Layer 5 of a small transformer language model trained on English Wikipedia (11 layers, counted from 0, width 64). Numbers have three digits each and are written without spaces.
A neuron's activation on a vector x is SiLU(gate . x) times (in . x), where the dot is the dot product.

Input weights of the MLP neurons that the questions are about. A number n stands for (n - 500) times 0.0015.
n0 gate: 394431600359248489444464667520454414513374523570366607380555560565552493502554621531557375217506681571372425467507364497601484607435417394304570468369414413619612562505229430213632453421391371
n5 gate: 438667607515436419776401552498533649514537546641442559524442558379634570484724425596323612447510584591470280455637393454333543261326554544570637582446342669409572513339388544535501360502324498
n9 gate: 318385607447495397432636510349610479555502498428530562538633604520596512502659418231476383695575626469573633457354537675509781192405394409226376612507493634492405536549439397389582328531514454
n12 gate: 561580485348446699653400510550573533566401445440434611502572627515531429569566464495421438400558517653446484667560577373536596571575388546478522416378557609397560666493248433639374644531523550
n15 gate: 320411630284389702596569518174505457683241871405437591613683484653546399744521291519335173411365636579437430463639324423482508405667519538529436355323314460495612492289528525229732536473330472
n17 gate: 427712278317031531511361452566256582484354637411593574480555536498552405453455599529365452652551612523686544355456294616449591500496499557458720558462548492622414315446405427599519417508623506
n18 gate: 360438452282635710526307619460495510711358511465576590618838423529544673573685435471432387553509489458360617452380530562383509526483445507457472383580599455412538493230585439310772366435471394
n21 gate: 427535491426439620646699376472462574517196626565591336651830685773449554620596264431375328522409479549549490604271520404450613608392675534540337394491368605484461493462604624542602536235399390
n22 gate: 574499687461611543544783477469450616402501566172319526628779391516404610609396250246420326374732422626665498551384442510631419471444406579483476473533261665277476546711520471457438516478350477
n23 gate: 435651338308517563392408415270408667645432697483292511687567542326545416479636448591652493733560403512428753586335657559413560705406455344504477401689390441642364466433531623608617327493570521
n32 gate: 458542521300542629288614455422572623376561518337253685600688290350469480408540392596536181566509431479623604403463585548559481509507306554501301454372491417620384362295409531604708426406627665
n38 gate: 510564371505479481650331426368241596554438672282308430585457633417488460515414399589392378679454660624643452461442340305272355478603398319348513476637517514515416468504641614344483310523316341
n40 gate: 526357480410451585330510238433538579505496571362392487648699451594485427653297583427314348326559543630314518618627432516477350537620229566542546495403365437570654481519564447622339575407496605
n42 gate: 539606375358345291461394500470479464615491481424382776409674521549389721449609531593490490506435686446261522484480420385628509516517503480499721484670398503358484500311728353473651509473406553
n43 gate: 492671629566272458515388342601277441521506449296531747442465556164632346538753548736574417626466461554376540445489550463512613358509519374615690627511550516519532415413304528458393215566624424
n49 gate: 473540551470562632673459457432330481708490609401555545608401517502528535357611601493519512499477650457394663394297433534575510493356607471586585467650574441371544527269358404477400332465506577
n59 gate: 436529507408585663520296484545150403604196692338559574512611519587730444651627411437639508548538472574455367389480466566431488353379600401423626584520527367522315382332368678522487396413589437
n75 gate: 344400487619440571541628539592499416371502536525456465476642533543588495384605459521429362342551559470511507399452565450595588403491434422415334341588395535452257668590648423251523427737487521
n76 gate: 339503463543489579320539529508527341451440475510660403571512562571337510573387405399609453750504391597442499348602494413514528529542535528272440429369650540576681561512444441467419409300626295
n82 gate: 542500464506224293529428107326454579583645483426604489426498343450325507671518412524326607468506268605653669450719512383399562511354264403576381536480492599329608421401582501686581287349490289
n85 gate: 521592494639510479412547371555458641669432615554400538427503449233454441516675354562636508638470591498553450478279404429533516259473449546352588548454515428601342403598458360431447490678304440
n87 gate: 554732554407348438450483474551189738719368431602473592553524513492487630411682441556494598320572664490480536368367504640371340280389401428374441619520475485452320468406400429246592291499280419
n89 gate: 432392316354568358383510266534506380645423431254275566641621389458581580509506675440701458297649496490390606492343622402449402605611444492339475508422465548470343577631467479713423327358658533
n92 gate: 356335524472617597775705525387427580369289584517626477559541507421490628561659429552614447635573500541485476317349283508364443354426413646647473496586570394590408455453207454457889446464207368
n117 gate: 542369581578526504357477338506505522483474385452544564316378410299292557440347403456508581575456573507452504435642612501421600575522464550623676548532439445327793493358409503697444420428669336
n126 gate: 438425419625571430364370417508746329510540614211324661347542275451730493430431484420455515529500551450566594586443470491315507344318613393487399566474454581445510603470415544328646400602502519
n0 in: 512311662513586459698579538449476508399457418335363513485484525653448496500610489303661416573530508538571532431504298460528819450441463728427501359553593506521626580203575469479473528545376498
n5 in: 555512261551547550288494541271598648591716533553592474535531373539420571585479352470421506667434451441509454384484634572595372489645428435454382634456592565522670501613313402542589456542398472
n9 in: 544183590461546376528560500444661333446631430343523432628584590504659545560566432359607475654348671365473531451335434549571558268441599552330433511457381500552458613596579287343572401515416564
n12 in: 544664251549608558470310315536458613424649569552562460472482442391443402527621459477587489611488401570456502518547452426554434532387637507402384683555559627490471486494616574492435499513674473
n15 in: 526745391365748457322499386580274403415644391325505680533513569527459484400490610355462539527591591363668377382418502564451568383451557480476423682505582347527428416446385514559532771698615535
n17 in: 485468395372542416461250522700525527525445416467474691498563363367502382302416656549564604614351623497612552373367337594444550339513623488427671562491507547663503345511385663580486543369589496
n18 in: 406442545376748566515260475606394485585564443507435491691590388530547494626608515627464473698375586355370573495514548609483455510459333632387371442546463551395568641257364467497499521587581472
n21 in: 748515456480471371534631532458521350641376408322565626631532527573566449410404454560504581722550455524397410401528402544518512261446442481690711657365438282560585405161232435560434679584485635
n22 in: 399363457538524321265423363567607789404461426510456330621523548501634700638222430476660386550448709404424592580438326479350489513588506533495481478256551529547474414457668496354601712370299352
n23 in: 703316491486568565532571339613562477470636642694483582480326501470472591556538542501384503596450692585341326634637334378403567559668537471492549526336479472319526625536197479484406718537544385
n32 in: 408519658378531667432494720483474404566407562459440559522613518391547514466682641672673469415596436424664530326650518581474470668453495440647585412585687516647416430410498638426588482668504590
n38 in: 567691616453265627637407552597439631372550376551636694501377527530486368590598720594588413530556630584482458451476554526366451525481566562404462586613552519592495361541530358578572502543608656
n40 in: 493396523461580578408357379501488411621362510607705426476580630495431524748479422483451421641530686447412236388497494643568314365460556538462671563593487293590812319356554471562481583517383536
n42 in: 586458408700451530303555474712547554415494501613651352404340497415583521429489620469573598686667402437486328778593516479437462606356402431459517488462490405410501572327511507381579544539476437
n43 in: 567290422483702498649416404463709416199571353537493662449456317489515600479415558417499473419432567426559361825543463427556541568396465656466479620444584549562720446554473460665591574286427462
n49 in: 516599519734501393523462404502596432281433538522477369492376509490632517480471465489652553517410496521523487493403319427598438411408526445585331598478458675427438540602526638602605365375515548
n59 in: 458597509367592386428594577706433367557516508419547549309548534524621502547540580401475538667619453439815333475553458386553390590365505318666582624565619599612566502499402558571284475517715472
n75 in: 429495539350644615586470448394535447536597527494581518583590409607635518463387747470533291385570540568427492497635374527697386483640534624526623443508624555430553567595575580460580554681629383
n76 in: 511486401513652348253641482597496474594628429366516597379435465490423630511402636444599501462562508442412642523435603612447362325406530451383355536433568531391524503345432497251590503390466373
n82 in: 464648430531457291360438413457579577429542295519583463621342433466579413294503575534632723800431428579507585611517490397533264374514460473609614385656462619419586511289537395746419381366545316
n85 in: 465436436405579532487347468482368405405599484442576404602450492516624601558612616464552373376337314439625446504460675549664561544422510595627429572497601499470400601376452390457716528567593377
n87 in: 439570628505579453417435597477524655466725360558352638395567415394348493521695448579643375479502560495521616545351397504527427303492486318348571594655599574539449662763519464447539454494727553
n89 in: 677225555385401391389686437417410311563499547420625455547713366603534485538390439393326418409526627496443378367352492513421369539487440634511595657483381412487464627576468532312559409370503515
n92 in: 465390685351413638855439504380603514409386358446546561514645577471411586483504607536572646671465640495455486511309580408495662403463497474528575526414664480404562599495648446585623529612389383
n117 in: 483656463465730456417611589434376329425628559535537464437430448396441620544562534688609518522715525354494439671428515431439379688503479390525358398565471529243436366540548459407616601374598409
n126 in: 572522535590549595646560588509361599586511690578636397563520482496465540582428425527511491465547363659468603565563406446387675574476554570411378373564646436588680596380867473486471439378558542

Each question shows a token from some text and the vector x that enters the MLP there. A number n stands for (n - 500) times 0.0097.

" B": 412397569591554594461382527529584501525657360405457418607534601391612390507379646676463707505486466241409512608476376435414454428457637483607489410573491348636411568586548923547469361582472418
The most active neuron and its activation: n0, at about 0.39

" participation": 727424469533561477683518521613553545541459510656562586397480495312490367388491420452630602524646317429595379461466733456449424508466543574673633463480631435373589650552359534512548631637551417
The neuron with the highest activation: n92

"er": 684328595557585494508525497475510474484341457386532497587497428476421279402288858525615476330480581333643478508577609464470544693647509589479628533499562440431643512544421835426561492598469494
The neuron with the highest activation: n89

"ta": 586387447528606325541476401531546490270552353498475505537273495506297383493149560485527400564403436421564488583430684536569553466764445649638629440498446618468586515364611438582452415492569514
The most active neuron and its activation: n82, at about 1.9

" you": 602598405406719312635516800463579603530592419502586603440270475485453518387399461616599358593441437117498485295427541513360466461489494501515527542553476511595566623612417482695459556381335430
Which two neurons fire most, strongest first? n5, n117

" ": 423592462486530395561450561595563497439567542561490498583492599557480384576751573515564723415543384449437482560557578427595466509594592471518469512514497533495565494527537329495174520530598520
The neuron with the highest activation: n12

" Her": 491463870369823506469444524240589599510500384509495370653346529516588373454407635522555430311371497210508455429575610530518493564524536458474377263588541420461573509410564571433530614569609412
The neuron with the highest activation: n18

"on": 631236516281638493380528351553469374482436353536523543524500342485442447436291665552654444445478596293373540360555758470578490502710418584582508591529617532682480543454412680538563529453491515
The three highest activations, in order: n89, n32, n40

" H": 437470618578530651601388582513473369764569360577516357644551522399651412593265661592509706519426405362454420447483364411433584566463617532564438384590554289524371528508591645514430432544546402
The most active neuron and its activation: n18, at about 0.74

" Virginia": 695308542285549436425398529537565305530425503460647484447356391560421553437603664479461438434358621295490429438630739452515438583355585577556554466568659389562531561532335579427433420370672483
The neuron with the highest activation: n89

" was": 470548634378550476490349785630317450481628435582585436476339588526369604485625576490596485423639448289545570520337720402371483400457583365474446449510557473543539485468290869399529499407420569
Which two neurons fire most, strongest first? n87, n59

" for": 686315518601666361472401619436529602426615562448512424559249526597548555449404546468572515537706384383447396500347614539570499553414595332529527405439584393516490443277499331198553425438381556
The neuron with the highest activation: n126

"He": 521739550434739596558221759444566241475490351607451285524443460404479520465607685622611370427430314320455556469527629485439348420658587540529482373425503483498549540456504600443506339464592520
Which two neurons fire most, strongest first? n18, n32

" and": 758608411544660548592535579446378499641623442551510534517235405398465555602446635573513465361597456376461554540358701502611337614410450570585512478388440496576485423487401442206496560540485516
The neuron with the highest activation: n85

" method": 674539492394731350568561316719453320470575487615585462467283534380530481433466426484519599370341416368499618607370707468456482472417495633490638531535521556533568734704375393601516494553484392
The most active neuron and its activation: n85, at about 1.2

"w": 446317551579498460567307614652530639497449342637446307532379524204638488548405608567509597482475515510389573519306497413350521427553582598511552427533530324412597406608506599541483470618392367
The most active neuron and its activation: n92, at about 2.5

" believed": 556442398441565602682553489483827439588511448664551517548312439346517619391618565477629470518641475212613560453479778527488578548548662501632528595311495401511588558465330545385589503520385514
The neuron with the highest activation: n92

"ist": 615395619565517314318535321705640370422570305547481568347304525405569418568355650519563321363654275476513424525562520447572641412364507488435548430553418523502588623536589677388498605702566521
The three highest activations, in order: n75, n43, n5

"ti": 250387433518640563519540513537290349492539504521524667370388352554421372536267607512588474486341489410502486288575546382469484635655525525519524528607430508479592516403430804396485633591465546
The most active neuron and its activation: n15, at about 2.4

" the": 693501651533628687490488547448524531490543519506449565505081529592675586450578607483555464403565554573653383494423704541397586488467531662392364457459364423511506591499468479335486605449626491
Which two neurons fire most, strongest first? n0, n40

" Ser": 284514637505557491448484559402540550331535534528395430529495514568478370528401842472713412421356436306512407433637527458550477548576575325519468464633487400532578609284379631494571570677449637
Which two neurons fire most, strongest first? n32, n0

" education": 738508474505537452566487672650463369576515542513477532381362447350498353387589362514521394492440420292564554423550669414505538489428514513692529513495521449447629796554461581581522591610629350
The neuron with the highest activation: n22

"num": 453478573550380249614403477463474560542660572449548442447261460484527495403248455520524526542288308380465352399460543407661437459470626590424516477628341673520532609707595670495541369620536438
The most active neuron and its activation: n82, at about 2.3

"te": 689448329534434234515399447528447522532580438563581447493173433352411455448225470426469604652448301632545499468487599437589464479698458632567545409603472608565576642460616490373505495505514473
The neuron with the highest activation: n82

"-": 736569292385605299647457473644688489488462452627522416540421569653519533444324573632435648591512497450401439710383390431526515540582651472523439569662499425367520424437587613528418586406517434
The neuron with the highest activation: n42

" to": 667378399547672400456555605542380635334508471412547448464361525513500694538259570543487621429602202340548377490458452628592386577309543621585432526394566346504552571478355410294486427393447490
Which two neurons fire most, strongest first? n22, n76

".": 711338402510492432542499548620619433617733353376650423621602410481591484388605706493501451532554570500534322368433506490530527327426603411419619621547458478580627479658408460514456434557369592
The most active neuron and its activation: n9, at about 5.5

" E": 430516622604709399653366526459502555563557484545457393524496594639638422546188830586498591595345440299348595413480508486522430509473631419592428503658480596680608572544541580540499446588650437
The most active neuron and its activation: n49, at about 1.5

" Since": 514577562397578480519405641543551433625524537698598319666258471560620546474416506558413472649368354250526604420525585667592448396433495433531474446439430469365439792292316408297546549446556481
The most active neuron and its activation: n18, at about 7.1

" Institute": 684379507393485513459515340691458413523384547524619512422414460470426450451551658575499591454362359310599620450566708452417377546335482606641657415652611444506638600452481516481555628500703396
Which two neurons fire most, strongest first? n82, n117

" She": 510603554445687479552382665357496432588597397589418391607272388422390622462616601628639461431490442099585452446438513509375324446441541616445450295381526546466541485432427601490456342641597551
Which two neurons fire most, strongest first? n32, n18

" using": 667337363528610345563541531595729551446652560593524484525163509465400605532435405601604508546506452355506508627297624422520507529367524596491312419580525399459590609543635446357573385415372461
The most active neuron and its activation: n126, at about 1.4

" married": 560426420414519643416535603649608439627601541567580708495392514487479545447473591560641416462483363407579550613544801403307459445349676408522495498562726412495648503522504581170430380593475492
Which two neurons fire most, strongest first? n126, n76

" if": 597429370544752528573425614540635592518780559723499577678281574366473471424455490474515471651412475377524602423337672577477501404294418525500420671535350587488549564530346512530483623424379508
The three highest activations, in order: n5, n9, n23

"s": 712375540486425588458538623297681622541480534587428543510435549413488367467342692566709554611424564518385458453499460582376591473591665506475628346491389609527620333428366727550519660499375571
The neuron with the highest activation: n23

" S": 489529642719618569579568583468581373706552500486423420536492633455553284466339726690685675468258535349373521487479338526461489521505621378550489442626504451616459373437505629566445511620464392
Which two neurons fire most, strongest first? n49, n89

"pon": 615462329397469263646377436497348446232534409709578392663530495416498542419459443508645706370615363512451511355531478615484507577522548517521511404502629414575538695437482511636522527810430578
The three highest activations, in order: n92, n76, n59

"/": 610635393455659464591506457627616504605543442530527328527426595658511578457167434499460540474514468499361467597374400341511453735688474643530555518720468457465503534616669424666443610351460394
The neuron with the highest activation: n22

" though": 619437452545689518537417543567791483612655529713578594660214454457412542456552548419622515438393452413549609382295672580530512271413493520456461571523437582466541473514339508555489594366471613
The three highest activations, in order: n9, n49, n5

" The": 680551753472652685511448497459520499508580488651477517545148543498615539463536685463613478347485556562567401512438580534470565438391518698377326400469455341462490710485464446301537568453668483
The neuron with the highest activation: n0